Layer 3 of a small transformer language model trained on English Wikipedia (9 layers, counted from 0, width 128).
A neuron's activation on a vector x is GELU(weights . x + bias), where the dot is the dot product.

Input weights of the MLP neurons that the questions are about. A number n stands for n times 0.0016.
n25 (bias 0.030): -157 -59 215 -81 -112 32 -96 229 -121 63 -90 -134 204 -123 10 165 35 35 44 -48 33 29 114 -109 -32 224 -41 -10 -6 -162 -90 -3 -56 -13 246 -87 166 216 146 0 59 37 48 131 -137 29 23 -138 -4 -65 69 -32 134 -156 89 -90 6 -172 101 128 114 90 -84 -156 202 -90 -56 192 228 -164 -300 -86 134 -167 -80 -95 114 -102 106 -36 -19 25 16 -124 -72 82 119 -56 -48 -16 -144 -92 -59 49 -142 -94 60 40 -42 -81 120 90 -21 -117 14 272 17 -72 66 0 131 23 107 -62 -25 -6 30 -65 37 -67 -78 27 -148 -143 23 55 -30 -74
n42 (bias -0.131): -39 34 -54 -121 -42 183 74 45 -61 -101 184 -24 -44 74 7 84 -30 90 -161 7 -10 -17 131 -107 7 -14 130 142 -48 221 -73 56 31 91 54 -28 -118 -98 148 -7 217 -102 -243 24 -192 -70 -48 -16 -51 -64 -220 -66 -56 289 201 69 -3 158 71 48 -52 -66 -192 -87 128 -33 144 -57 -3 -109 71 172 -185 83 -72 0 73 -17 150 -47 53 145 -61 -3 36 292 60 110 145 55 10 -75 -113 -32 234 191 72 151 34 -100 33 -60 39 222 -59 -162 -86 -78 -133 285 106 -14 133 34 -62 -69 130 203 -66 70 98 61 -67 -210 100 120 0 -3
n82 (bias 0.034): -114 -3 103 -28 -28 -83 76 40 -9 170 -29 192 63 24 125 52 21 -70 -38 24 -18 30 23 95 143 -9 -25 94 170 27 -68 19 -61 120 -45 15 -58 -59 -175 -98 -136 -108 176 74 -59 -129 -34 78 94 -54 118 -120 56 -98 -225 120 89 -31 51 198 -94 3 -194 6 128 -9 26 185 -50 40 -17 77 -102 -36 -51 -134 -9 157 -217 -72 103 101 60 -103 -45 22 -9 -28 -55 -69 -11 21 -81 103 -71 -117 -20 28 3 -9 239 119 -253 71 139 61 96 -117 -58 -32 24 -140 -183 -204 113 85 67 -36 159 -173 84 99 -66 -98 -108 140 -108 -152
n94 (bias 0.009): -56 -19 -56 -17 263 -88 62 44 -63 -130 76 112 -201 80 -113 -42 6 -321 16 -28 -16 -50 44 79 83 -104 -123 -3 -27 21 -71 -117 156 -25 -90 -80 23 -77 143 -147 72 44 122 -3 131 -9 50 101 144 40 179 -111 -58 -219 -57 283 83 -78 103 -88 27 -80 -87 63 142 -105 7 26 10 45 -15 -235 181 -95 170 179 189 -150 68 -12 109 -143 -228 75 -36 20 -105 51 -28 -62 50 89 51 12 63 9 -99 -13 -62 45 -45 -22 -53 -192 96 29 -102 -33 87 67 61 -276 -40 -123 84 43 145 -88 84 89 26 40 49 162 -45 -25 -16 -130
n115 (bias -0.058): 45 -179 64 -82 172 -174 26 51 7 135 126 -11 -75 -85 56 -123 -49 0 100 -71 -22 -61 51 -244 -116 149 71 28 185 -126 -64 -234 26 54 73 29 -179 -67 0 -7 -38 -61 -98 15 140 330 58 73 -112 -91 -96 13 -129 102 202 40 -150 -19 -89 -7 -70 40 119 86 -230 113 -126 -26 -114 -27 -289 -113 -264 -39 172 155 -214 25 -78 175 17 44 147 -119 98 -70 53 -51 -154 -61 27 7 17 31 -23 32 14 -18 -168 119 80 252 -121 18 341 -240 15 19 69 38 11 -26 -76 -65 -275 52 -235 68 -151 -134 -238 -98 -85 -7 66 -96 37 114
n170 (bias -0.004): -137 -98 21 -6 124 -62 -121 -62 -165 50 -169 -34 24 145 -22 280 -125 -10 164 -33 -71 -140 6 -59 -36 -57 -22 30 186 -116 -18 92 -90 -6 16 41 139 -164 -216 6 9 -9 -6 100 -80 -82 28 104 -39 -10 64 -27 41 -40 -58 -37 -14 19 79 -62 -9 -37 78 44 -126 102 -65 116 -44 -241 -139 -65 -119 -165 -68 178 -135 -51 -114 21 -38 64 64 104 151 -68 39 121 -217 -93 -6 19 -93 29 97 -18 -208 142 131 -61 106 223 -26 9 -30 -99 148 -6 67 13 -15 -122 81 110 -79 -83 -3 -119 -16 -99 136 133 -259 -137 37 114 -125 -63
n182 (bias -0.059): -118 3 201 9 -14 9 54 -80 65 93 91 -70 37 -58 -28 -137 114 69 78 -108 -38 257 -78 -10 -84 78 132 87 160 -10 -101 135 52 -61 124 -81 -33 7 -116 -175 52 193 -170 -74 -37 -64 -117 -3 70 -43 -173 27 -98 -143 -38 -115 -29 -74 -3 -221 30 -24 15 105 59 95 -15 68 49 -23 39 10 -234 -60 164 269 77 -30 81 27 159 65 -38 63 -36 318 348 97 93 55 -164 -191 -111 52 142 -102 76 104 249 156 -40 91 -130 4 15 52 119 -183 128 248 242 0 -80 -24 -108 -67 -134 51 113 -37 64 40 -57 122 52 95 -182 14
n188 (bias -0.188): 176 47 -3 40 157 -12 11 177 104 -10 207 214 -60 -50 -94 -35 -16 -341 80 83 -95 -40 -41 -198 -76 45 122 -16 67 52 -192 -94 -92 -70 -57 76 110 222 -264 -204 42 -51 92 -200 121 20 7 22 76 -131 99 -12 -206 24 -27 154 -115 101 -117 88 -159 27 126 -51 -69 99 64 32 -7 -89 25 37 131 -82 32 -41 -38 -66 -89 -13 -179 99 10 -78 -163 140 169 -58 45 -13 -28 112 -99 118 -61 -237 132 14 -10 -83 87 216 -227 -210 59 -27 14 194 -19 168 -49 235 50 -51 -164 -23 122 7 76 -7 66 104 -159 147 51 -17 27 76
n200 (bias 0.027): 92 160 -75 -8 235 3 114 132 -85 93 93 99 -206 -81 -90 -9 41 -26 0 18 55 -15 -86 -52 116 50 88 -65 -78 -79 -229 -159 37 105 45 31 13 -128 120 -44 52 17 41 108 26 -3 143 0 23 -41 -9 173 12 129 297 -22 -115 -9 265 -146 -18 -46 48 43 -75 -122 -90 -57 31 -63 -31 86 44 118 -90 -58 -189 -44 -18 81 61 60 48 -125 -16 244 -92 104 14 37 -54 61 55 -89 -173 126 136 -40 48 -178 -6 33 -204 28 59 144 -41 -130 6 -145 101 -158 13 0 -3 -24 -40 36 -53 -27 156 -77 202 6 200 -83 -37 21
n201 (bias -0.098): 228 21 71 -66 -101 -57 -41 222 193 135 95 180 -21 -156 181 287 -21 83 100 -202 29 50 200 -174 -296 15 -26 35 109 -98 -63 -82 -174 71 -15 -59 -68 -70 -36 11 -3 -242 8 73 -119 -92 -141 20 -111 11 -99 -47 48 -40 -7 -321 139 -4 121 -105 69 110 65 -34 -163 152 -27 38 176 -71 -17 62 -26 84 -34 -22 -151 3 -180 11 194 -7 -154 7 68 -96 177 302 -258 0 13 -105 -174 75 125 -71 165 -105 25 -99 -90 106 -87 202 47 -153 -38 -150 38 -84 35 70 -217 18 -58 28 -105 204 -147 -123 -7 -55 -21 98 132 -64 -139 -39
n217 (bias -0.044): -50 -129 -57 -47 -155 -102 -96 -172 44 26 14 83 131 70 151 249 172 79 49 -148 274 37 119 165 67 81 35 162 -90 89 43 -144 28 -57 22 28 161 35 61 -73 -84 -51 -154 -63 86 -54 72 -9 -55 221 -181 21 198 172 -31 -214 -280 -11 -183 -3 -95 125 -83 100 -48 43 126 -57 -80 -42 -29 -41 -132 -73 -32 109 184 113 -13 -262 -69 -39 68 -53 -168 154 47 -24 107 -35 -38 -86 81 -151 -158 -118 -68 10 101 -74 7 -151 -57 -153 59 -62 11 110 -68 54 -47 -91 -43 -204 46 -7 10 98 -380 77 -112 28 10 158 -73 80 -121 101
n219 (bias -0.087): 79 -109 -165 49 -36 42 213 -121 75 118 53 61 -15 -34 191 -12 12 126 65 -6 120 25 -6 -51 -95 149 -68 46 -18 3 -18 110 0 53 -10 -125 20 -116 37 18 -18 -121 -83 -170 -98 -15 256 118 44 277 21 22 13 -99 -129 -99 101 -23 -122 -3 264 -160 23 0 -129 -40 -130 56 135 -71 56 216 86 86 13 -22 0 52 -108 -16 106 -83 -66 -217 96 -41 62 10 -148 -21 -76 35 45 95 -47 202 -90 -143 -41 223 136 130 -63 -247 -123 92 -40 3 66 -43 71 13 3 173 -9 107 170 276 -10 -12 -84 34 -71 -57 73 31 -198 3
n233 (bias -0.172): 55 148 -28 91 -154 62 141 54 0 -294 -34 120 -185 -45 -73 -182 38 116 -77 28 -71 78 104 -11 31 81 385 -66 40 17 -181 -99 -14 14 75 -22 146 168 -98 152 115 -66 -149 -94 -131 -98 57 85 68 82 -98 -56 -112 122 -7 7 -77 -58 -250 -96 82 76 57 -138 -61 14 -71 -216 105 168 -23 -208 59 0 86 75 -250 242 264 -147 -106 -202 141 -33 -30 147 -31 14 -44 -27 23 129 98 70 -157 91 -41 -201 -46 -24 -204 3 49 341 8 -237 7 241 -105 53 97 18 23 -110 14 -48 -71 -46 -131 -17 -11 54 -56 47 -18 56 65 66
n262 (bias -0.075): 50 95 -152 -37 116 -111 -145 10 -142 -43 97 42 -54 -33 0 -113 -76 47 -7 -101 137 -37 -96 3 50 -63 -81 -132 197 10 -170 -119 21 -212 -119 184 194 140 104 159 -162 -25 257 10 -125 -77 113 106 -18 -193 184 15 225 3 -44 69 19 -25 30 34 -46 252 -65 123 -132 120 -72 25 14 -174 99 100 -46 10 -198 31 -101 169 -30 -3 -167 64 -78 3 -25 119 -7 134 -206 -155 -155 86 -126 22 54 -24 107 89 -17 187 -46 257 29 -38 37 -213 -164 114 -94 224 100 63 133 112 75 -119 -72 115 111 -160 105 -6 3 -110 -59 84 -10 161
n362 (bias -0.015): -116 -36 91 3 142 -17 201 -89 -140 88 -66 -107 -58 177 -78 81 -220 -145 -263 71 342 -75 -145 -83 -48 -24 -7 118 62 -19 13 186 -103 55 14 -240 -45 145 -62 -3 25 138 -10 77 -95 -90 -72 -231 56 -38 37 124 7 -76 52 -100 -12 108 29 -79 190 -97 -42 0 21 68 -35 148 -140 133 0 -3 10 77 3 30 3 -35 -45 -10 73 146 16 39 -213 -133 116 99 18 -130 -67 33 81 -272 138 -162 88 -66 39 -15 -226 13 31 80 36 208 -134 65 118 -24 16 47 17 92 -9 0 26 49 -97 -257 111 71 -77 60 -70 -190 -73 -23
n463 (bias -0.005): 207 29 32 -24 100 62 -27 56 -55 59 19 -3 -161 118 141 3 31 -172 45 106 -67 73 47 9 3 21 -57 -74 -86 -187 -51 30 145 87 -148 146 -31 -99 14 182 83 104 -224 -6 31 -72 56 150 91 129 25 8 -66 94 -20 -83 -3 3 -84 -147 -127 -62 -22 22 -57 -46 6 122 107 -130 36 -38 15 -14 130 -12 3 51 -29 -6 -34 11 -223 -64 -34 -89 -132 80 200 33 -57 -79 50 17 163 -92 56 -41 -6 44 90 60 163 -128 -130 -150 -169 -97 175 87 -63 -69 -161 79 -14 -127 -237 -239 39 3 90 150 9 41 142 95 -128 29
n477 (bias 0.025): -89 33 33 36 -9 174 -102 28 -18 91 36 65 138 -138 -75 107 -65 -71 16 84 31 -15 -37 102 -27 -54 -6 18 136 6 9 66 -145 -233 29 3 3 60 57 110 104 83 -189 -28 -145 -111 15 -3 101 -118 3 -115 -65 28 24 142 -52 -151 70 101 50 -65 -276 133 -95 -18 -23 58 227 -81 23 -12 29 -33 113 -49 -65 119 9 -307 0 52 58 17 16 59 -51 -89 51 -40 -26 -190 46 -23 148 114 -73 -243 -67 -133 91 6 61 -93 119 -283 327 22 6 36 -6 -97 193 61 -61 -124 58 -52 -9 87 144 -61 36 -86 93 -45 -127 111
n483 (bias -0.024): 54 235 29 3 252 -63 41 -239 120 -59 41 -20 -13 -198 -33 -49 -38 154 -13 48 36 3 64 56 -57 131 124 170 105 164 -13 -17 -138 -154 96 142 65 143 125 -117 49 -140 7 -142 13 102 160 -56 76 48 49 -63 -73 -20 -91 -145 -15 120 -29 -133 -94 33 111 -80 210 89 79 -78 3 113 144 -46 -119 -108 -120 -153 -116 79 29 -13 -72 -68 -29 -86 102 -6 48 -105 -171 -132 36 69 -68 168 -65 -26 -59 -10 -32 28 -16 -45 -65 -205 169 -170 214 -156 9 62 32 -46 -10 -201 -115 -44 -267 97 226 -102 93 88 89 151 7 185 -20 134
n496 (bias -0.133): 182 95 -134 39 -103 17 144 -43 95 -22 52 172 -46 -62 -153 -56 -135 -275 99 98 10 66 12 130 81 -61 -27 32 88 -128 -139 95 220 196 21 -77 14 85 -46 -103 -135 -40 49 -27 -176 123 43 -51 74 76 60 -6 -57 130 -76 -27 34 156 -134 109 -76 -97 -186 63 -89 126 14 169 -40 103 -22 -10 45 184 -49 -79 -84 -132 -58 130 -51 -131 105 -173 -104 91 110 57 41 -69 -18 133 -60 68 -80 -166 174 -7 485 100 44 -3 28 -105 -22 23 3 59 85 11 -61 -344 87 -83 -38 26 -10 -43 -34 -142 58 54 -45 -147 20 107 -17 -133
n502 (bias -0.053): -59 -212 229 -19 92 41 -93 93 -60 130 105 -105 -123 206 -212 -71 -187 183 -7 -70 -239 81 40 72 73 -48 37 -69 148 -76 -212 -128 -180 56 -4 -319 75 139 127 14 7 50 -90 40 -24 112 -21 -23 72 112 -71 75 116 -57 -160 -79 -34 48 138 54 257 -166 159 -44 -58 42 136 -19 -181 0 74 158 130 -111 -215 -118 174 -62 -98 60 -31 216 -113 -95 -93 223 157 54 28 -158 63 -72 37 -154 -60 -151 -160 -79 -28 -37 -20 -59 -79 -33 -50 122 153 -82 -115 30 76 95 128 -110 -115 41 164 188 58 188 15 -119 70 -65 -123 -77 90 -199
n506 (bias -0.143): 52 -30 -76 -77 -42 -127 98 -210 43 -61 -18 -24 -96 82 -24 38 -107 145 34 76 202 -77 -76 244 0 59 -38 3 44 65 -75 -90 -61 -246 -92 -75 60 -24 219 95 0 100 102 -116 -55 -66 141 -80 -7 -151 99 71 -92 51 124 -31 -130 279 73 155 190 48 -61 257 -112 -49 110 151 137 38 -107 314 182 108 -43 121 -137 -166 79 -99 90 254 43 -37 21 65 30 95 -237 57 53 -57 -191 32 -110 56 -83 182 -53 86 45 26 -14 -123 98 -58 56 -17 -96 -185 -75 -7 -21 -137 -54 42 131 120 130 -46 -7 -3 -30 -135 150 -85 -109 -158

Each question shows a token from some text and the vector x that enters the MLP there. A number n stands for n times 0.01.

" S": -89 -87 159 -51 21 42 8 -32 28 -15 -21 119 119 15 -82 -144 -302 104 17 -114 -2 19 111 -10 15 -187 -104 -158 -16 54 119 83 -96 -45 -130 105 -2 -20 105 82 1 32 -77 -27 54 3 -4 -182 57 -190 -2 80 -120 -33 23 10 -172 19 80 -1 63 163 90 -4 25 -23 35 65 140 74 99 -56 -31 43 -52 144 -13 20 -131 -95 0 -160 -5 -177 -116 -84 -72 -5 -54 79 -23 -39 188 -7 149 63 118 54 -100 -37 3 37 -141 118 -254 38 -41 -50 141 -50 126 -131 -21 -85 184 86 -90 12 -36 180 181 291 -20 -74 -113 22 181 -81
Which of these neurons fires most? n362

" 6": -165 45 85 -85 -23 -23 110 -63 -62 -100 -20 -8 59 10 26 14 -116 -45 159 -165 -43 -44 51 -71 -80 -32 -99 -97 -89 52 110 82 8 113 -10 150 -126 -72 -163 65 -73 -6 -41 300 -61 -49 28 5 57 -199 16 -25 -66 -108 -84 4 8 99 96 -12 175 -15 141 -27 -125 72 -194 105 60 -171 78 -15 -104 -42 19 -55 -43 -136 13 70 24 -262 29 -137 -51 -155 28 -105 109 79 -50 -22 -27 70 161 98 56 -76 -19 -154 113 -140 44 60 -50 -31 0 69 51 -4 61 -61 168 106 30 19 30 103 118 140 290 147 -24 67 -134 126 73 74
The two highest activations, in order: n170, n477

"T": -98 -48 45 16 16 -94 90 34 -50 -21 -16 97 14 95 -119 -77 -137 157 -11 -48 -171 103 64 -83 20 -162 -222 82 -123 224 68 28 -41 -159 -148 86 70 -11 37 24 103 64 24 61 -10 -203 -79 6 -59 -168 12 -82 -33 -79 150 -42 1 66 52 63 -11 -60 82 3 -191 9 12 -54 -21 67 303 77 86 -45 -45 -129 53 57 3 111 -15 -124 75 -21 -119 -158 -25 -80 -2 5 -211 -12 129 -60 155 -14 57 156 -40 -8 3 0 -149 -72 17 -25 10 -100 254 -113 66 12 -89 -61 255 -34 87 -102 -62 106 146 121 51 8 60 150 276 -85
The most active neuron and its activation: n94, at about 1.5

"t": -29 34 131 101 30 24 30 -28 49 35 113 -19 17 -255 -113 -33 -51 -94 93 -13 14 156 159 -124 -47 -311 -32 98 14 299 135 13 -18 -58 -84 -11 -61 28 -11 -150 158 -58 -41 -108 -20 -37 -209 -131 79 -129 -25 -136 -117 115 50 176 -161 -124 -71 -44 53 -87 41 -18 59 75 17 144 30 37 106 57 87 -150 92 59 -87 -167 147 47 -138 -29 6 -15 -22 -187 141 -153 25 9 31 -6 53 -20 64 -219 46 -43 -26 -142 103 7 18 -116 58 -20 -56 -219 88 0 -48 -32 52 53 114 135 5 61 -7 -33 39 24 27 116 2 185 174 44
Which of these neurons fires most? n188

"ing": 140 0 18 5 13 79 131 57 -303 130 -18 -117 121 84 -91 -78 22 64 203 47 40 11 232 -69 -101 -61 73 -98 5 244 -21 -17 104 -111 -86 51 10 -44 -24 -116 -113 -114 -251 43 26 64 12 -76 208 26 -38 53 70 -93 -85 -98 -76 -19 -42 77 -27 -24 145 -30 -146 -177 -11 36 54 -42 263 -8 57 40 2 -239 -107 10 -7 96 49 85 213 -11 79 -156 -98 -51 94 -51 -58 79 127 14 72 -36 -103 -7 -57 -77 -41 -24 32 -163 -93 -156 -90 -20 19 17 21 -201 -128 127 43 -118 82 234 10 33 96 137 -16 210 -21 52 14 -126
The two highest activations, in order: n219, n463

"am": -48 -10 -83 60 -32 -89 -61 -50 178 92 61 -49 45 -161 -239 37 -87 269 183 -44 54 -13 152 -117 45 -250 -206 -28 -7 44 110 198 46 27 86 195 -53 -98 -62 34 87 92 -189 13 13 -60 -20 51 79 -29 -19 -78 -197 -111 -88 38 31 14 -73 75 -134 -92 -49 -7 46 -42 143 -74 -269 -57 54 -5 38 -11 -138 186 128 41 173 -14 -49 121 29 -1 14 51 -80 29 -187 81 -82 -142 163 -39 76 -20 -21 -28 -56 9 -177 -34 -23 60 -78 181 -193 -65 127 95 74 -62 -225 29 238 22 3 56 -171 49 -31 79 -138 14 -5 146 172 81
The two highest activations, in order: n42, n182

"l": 43 -140 111 -88 38 -1 -69 41 45 -96 -74 65 -106 -91 -83 -149 -89 -110 170 -92 17 106 -191 -114 99 -271 -178 59 99 121 23 -61 125 74 -35 246 207 45 4 83 53 -101 -118 -61 -5 -7 -223 52 204 -93 -39 -17 -166 10 39 34 -65 -55 -9 106 -118 65 42 -37 17 -36 60 -46 63 35 -68 -44 201 -12 243 47 -22 -215 48 3 -49 -43 9 9 116 -104 0 -210 61 -28 -107 -91 92 52 38 30 -4 -5 24 -152 67 121 -164 -63 -160 99 71 -29 29 49 118 -56 -73 72 70 -123 68 65 -162 -28 235 232 10 86 -169 171 -9 136
The three highest activations, in order: n188, n94, n463

" the": 10 -43 4 -152 -59 -61 122 -61 -18 175 -42 -40 316 -28 -13 33 -6 -31 126 19 19 -2 30 -104 27 -340 -34 78 -51 -12 93 -115 -90 -14 -54 6 -68 6 37 23 -135 -9 -90 54 -49 30 73 60 7 -25 -116 72 -53 -12 -80 22 -116 17 39 -48 104 140 160 -44 -73 145 -60 32 -69 -57 29 -89 65 65 51 -175 9 53 42 16 -46 -117 -9 27 -2 -280 10 -23 61 77 -18 -11 -3 111 307 -64 6 17 -216 -29 87 20 -13 63 21 8 0 47 107 -220 30 86 21 17 -77 -28 -19 2 19 85 44 26 -16 53 60 59 1 -63
Which of these neurons fires most? n201

"ot": 52 114 -29 42 -104 62 6 -9 -37 133 -23 15 -89 -27 79 -48 43 -81 54 85 -70 71 133 65 109 -147 -158 4 -34 -133 163 152 -43 -208 -60 165 -122 -182 63 -20 30 72 15 -37 37 -8 -161 -165 50 -103 95 -177 -30 -106 -72 -22 -118 -61 48 190 -37 -53 60 -30 -101 -134 -9 -60 -97 166 130 64 -20 37 8 -20 -18 -43 56 74 -96 -88 117 49 34 -99 -12 -109 -20 -72 27 30 117 -41 83 -47 -9 126 8 42 22 9 56 167 -103 -86 -105 -139 196 3 166 -91 119 114 100 99 -39 -20 17 171 -73 65 49 15 -119 136 98 -355
Which of these neurons fires most? n94

"c": 24 -24 -181 274 45 30 38 92 46 -172 -55 -63 -9 -79 -11 61 43 307 182 -108 -50 74 -101 -215 189 -309 -216 -26 -149 161 57 -21 114 -61 21 84 3 5 79 -88 -60 138 -251 146 39 -244 -7 -19 24 -40 42 -74 15 -2 118 50 30 30 35 57 -159 1 -33 -91 -56 13 94 -155 -36 -84 57 -25 242 -111 -70 -24 4 -154 -31 116 48 -48 82 -98 -26 -42 -64 -5 0 152 45 -16 37 87 69 100 50 -100 -39 -47 -28 -143 -22 112 -113 82 66 -98 16 4 69 -25 -268 47 35 -109 -59 107 49 34 12 91 -86 -3 129 110 65 -71
The three highest activations, in order: n42, n200, n463

"\n": 24 67 44 -190 -81 -12 163 -202 -48 92 131 -12 32 -2 -17 -75 76 10 88 -42 12 -7 46 14 -126 71 145 -40 20 40 56 -88 -17 117 8 -81 37 -61 25 78 -97 -19 17 56 51 -19 -61 119 106 -111 -51 44 -91 52 13 -96 -78 -30 146 21 81 158 51 48 45 -24 -9 -33 29 -111 -47 33 46 82 6 -116 -65 37 76 101 -61 -151 52 -154 22 -181 -29 51 70 -30 -40 -68 55 51 413 -47 115 0 -131 -67 58 -60 -120 24 70 81 -11 -35 142 -181 -72 22 -52 -118 -57 -83 -97 23 3 109 37 -31 -20 21 -17 19 69 -113
Which of these neurons fires most? n201

"z": -146 23 -36 23 -53 48 210 128 -64 -82 -28 -57 -23 55 22 -126 -11 214 83 -44 72 114 -13 -128 58 -150 -310 18 49 149 -2 -49 -14 -94 82 195 -48 -40 -12 58 -10 86 -394 21 131 -99 -47 -56 -99 -30 -4 -43 383 96 -114 3 -180 -15 33 -15 -126 24 111 -48 -7 -63 209 -40 76 -124 179 47 -80 -36 88 121 150 -49 -34 -68 -103 -49 51 -15 -58 16 -104 -114 56 -27 -131 17 34 93 74 -169 124 -22 15 67 121 5 -113 89 -121 97 -176 -126 98 119 35 -153 -39 23 124 -127 41 91 26 -18 45 -7 -62 5 -76 186 -76 -57
Which of these neurons fires most? n217

"ar": -16 -16 -147 16 80 -9 56 11 -308 8 44 -9 64 -295 -328 -71 -202 19 162 -88 -36 63 62 -197 109 -372 -99 -121 -54 -14 11 -3 -39 -71 20 65 134 -31 -63 59 190 32 -67 240 128 15 16 43 -33 -8 47 -68 -108 -53 -1 45 -48 -68 25 68 33 -73 43 9 26 35 124 111 -87 -63 290 -56 134 222 121 25 48 -132 25 81 33 35 -21 -10 89 -15 -111 -164 -116 208 27 -30 141 -4 10 8 -41 -41 -61 5 -119 43 -161 -48 -190 98 -47 22 61 49 149 -42 -63 -5 43 -14 69 189 -24 -83 -25 110 27 -12 -93 61 245 -113
Which of these neurons fires most? n94

".": -102 38 46 -233 0 58 148 13 -85 208 -19 -87 -103 -104 52 -73 80 177 13 49 3 0 164 0 96 -56 39 30 100 -31 -58 2 -69 -43 -31 49 51 31 55 106 -66 -60 36 59 -11 89 -114 31 -65 -48 -59 128 -82 -43 1 122 44 -56 4 -36 -126 134 96 63 -32 37 -48 -17 1 -162 28 -44 71 -54 -134 -183 81 -82 29 97 -34 -113 14 -150 9 -250 -63 -10 -17 9 -9 -118 -64 82 346 -19 41 -23 -34 -185 -92 -25 -8 45 35 90 71 -4 122 -159 118 -164 75 23 -55 -59 -22 -1 62 167 -18 -5 86 -5 67 74 58 -26
The most active neuron and its activation: n25, at about 2

"ia": -66 47 -45 -12 -38 -15 158 -42 -49 101 41 -94 59 312 -64 -51 46 146 9 174 56 106 -15 -102 -25 -28 -179 5 -20 63 61 -149 -100 -109 67 -14 -14 -185 -71 151 -147 -53 -203 68 -6 -141 -9 88 48 33 119 100 -172 25 118 -16 -121 13 72 -18 52 25 80 92 -161 -60 85 -5 38 -116 278 -65 1 49 -54 -208 37 -22 -68 -14 94 40 197 -17 -93 -186 -71 -173 -83 106 -76 -78 65 107 227 63 22 34 -121 83 26 -37 -66 -2 -78 145 -118 -75 86 -27 64 -130 -287 -39 -46 -88 143 58 35 29 160 70 95 -16 14 87 -68 -70
The three highest activations, in order: n219, n463, n506

" s": -89 -125 132 -19 -41 16 86 67 37 -123 -55 36 76 50 -24 28 -78 60 -18 -32 89 76 89 -2 -25 -89 59 -147 -82 52 97 -39 -106 -126 -134 150 -119 -39 33 159 -1 72 -1 -124 20 49 -44 -340 166 11 63 -14 125 33 -121 149 -80 -16 -14 -69 73 172 124 -36 5 93 90 -36 59 -123 -37 -133 103 42 -130 9 -80 -135 -53 -64 72 -159 35 -111 -185 -26 7 -5 -112 37 -133 -163 259 81 61 34 123 69 -176 -184 -67 106 53 80 -167 -78 129 57 159 -22 85 -111 -13 -91 138 86 -56 19 20 84 182 225 -24 -2 -105 83 64 -14
The most active neuron and its activation: n233, at about 2.3

" in": 28 -43 -12 36 -77 -44 16 -32 -207 143 42 -117 200 77 11 30 -38 57 93 -108 -79 50 149 12 18 134 -330 -67 107 176 -35 9 -33 89 15 102 -3 19 94 134 -169 31 -51 266 77 -10 -64 -225 57 44 -73 53 -138 -35 -28 -25 -31 -83 53 -40 -38 92 30 45 -24 35 -17 145 41 38 -16 -156 123 124 -111 -183 -135 3 46 67 -11 -96 102 -117 -99 -184 -52 -171 1 -89 46 -53 41 165 96 -223 107 96 -89 -111 -98 9 -28 31 -30 14 38 14 123 -201 31 110 -22 57 18 -34 24 47 66 -17 59 -56 -1 57 -36 70 -4 -29
Which of these neurons fires most? n25

"es": -115 16 4 84 -35 139 125 76 -188 118 -38 -102 40 72 -187 -47 -42 42 70 332 85 77 64 90 -57 -58 -73 -51 3 147 94 -5 -8 -114 -42 59 91 -86 69 52 -161 -81 -90 161 9 -62 -126 -105 113 -9 40 -41 32 139 -14 -94 -165 20 19 143 -93 152 -13 -3 -123 -103 -37 51 124 19 88 -236 13 75 -78 19 -37 -148 -71 -59 14 60 96 -14 -212 -145 -251 -87 -111 -3 3 -172 101 65 211 1 -65 26 -48 -112 35 39 9 15 -61 67 -98 -51 -51 45 34 -172 -108 40 90 -28 99 161 210 66 42 55 -129 36 -87 31 144 -64
Which of these neurons fires most? n477

" a": -85 -110 1 -18 -185 23 149 -69 -60 -5 55 -12 201 -12 51 113 -104 -19 219 11 10 27 139 -53 20 -186 -6 -42 -70 -43 82 -71 -106 -14 -168 76 -53 55 20 46 -206 -141 -46 -14 15 -39 58 58 -16 -66 12 -5 -10 -63 -141 -32 103 -94 19 -42 174 51 110 -3 -80 97 78 30 -68 -26 110 -74 52 192 -64 -208 -3 51 47 -7 11 -63 16 -113 -51 -333 54 -127 4 91 -61 -26 -7 141 181 -115 19 -82 -16 -97 99 70 -104 180 -43 -11 -14 103 108 -115 -42 -2 108 89 -29 64 3 -65 28 151 109 -4 -36 -10 46 88 82 38
The most active neuron and its activation: n201, at about 3.3

"1": -12 63 51 5 -41 -58 9 -28 -247 65 13 -47 -34 86 -128 52 44 60 0 99 -185 -41 93 -61 -43 -203 -22 -113 -119 100 -66 69 176 46 42 42 -211 -48 -159 20 -76 4 -203 30 30 -61 -36 120 -150 15 -23 -44 -122 -46 -45 80 96 112 166 -10 18 -40 111 -46 -135 2 -20 21 26 22 129 -79 -3 -61 55 61 -24 75 87 51 -10 -24 115 -22 -261 32 13 -138 215 139 -149 -14 68 -85 -89 39 -23 47 -15 96 -120 -79 -155 -7 -149 13 -10 -37 128 -102 95 -61 127 75 328 -65 223 7 178 102 240 116 -51 166 -267 37 74 4
Which of these neurons fires most? n94

" A": -40 -55 57 -30 -107 53 158 -44 11 -96 125 -5 170 23 -95 -41 -135 155 262 -128 -1 -49 95 -31 88 -166 -41 -80 -13 9 104 69 -106 -57 -132 65 -22 0 16 -31 -146 -175 -159 100 -64 -100 163 2 15 -105 -4 55 -235 -9 -26 -188 -122 -125 -20 -48 151 37 2 45 -36 25 202 46 -107 111 101 -20 -10 67 -62 37 152 119 47 -37 75 16 -8 -244 -1 -228 -20 11 58 158 -142 -5 49 27 192 -28 66 -10 10 -14 33 -48 -113 68 -164 30 -39 -38 132 23 -54 -124 -20 79 -32 -37 -11 1 -26 -2 214 184 38 -7 9 139 165 -43
The most active neuron and its activation: n463, at about 1.8

"-": -166 8 142 -166 -166 -88 45 -97 -86 178 42 -158 70 -13 -36 -49 130 84 175 -56 -4 -45 8 -96 -31 -100 -37 -58 18 -109 77 5 -51 -57 -97 58 106 39 152 66 -89 31 -78 60 65 64 27 20 77 23 29 114 -159 25 19 24 74 -35 111 -62 17 2 100 -49 10 81 15 27 50 -134 61 -85 18 6 50 -160 44 -27 36 -45 -72 -251 -2 34 81 -132 30 65 107 66 112 -133 -71 172 276 -104 26 57 -177 -66 70 -153 -7 -18 -20 12 -27 153 82 -93 -83 -98 72 30 -15 -79 40 6 -87 190 -15 3 -17 -28 -14 99 95 -100
Which of these neurons fires most? n25

"ip": -77 -6 -28 -67 -105 -13 -53 -236 -104 73 -35 -200 -57 -47 -238 -42 -172 -123 -146 32 -51 42 111 -71 175 -22 -102 33 28 215 15 84 102 -143 2 188 19 76 84 59 -130 -7 28 2 76 -131 -56 -107 80 -8 135 -90 53 50 -75 -64 -69 3 133 153 4 145 -32 -60 -57 -27 201 -185 111 -59 238 72 -14 71 164 -42 13 18 131 -21 -1 35 87 -9 87 0 -238 -139 180 11 -88 72 142 -108 8 102 -48 12 -3 5 -99 -90 -161 46 -145 79 32 -150 24 -42 73 -62 106 134 56 -151 91 59 -72 -70 154 92 155 -21 120 -130 51 89
Which of these neurons fires most? n477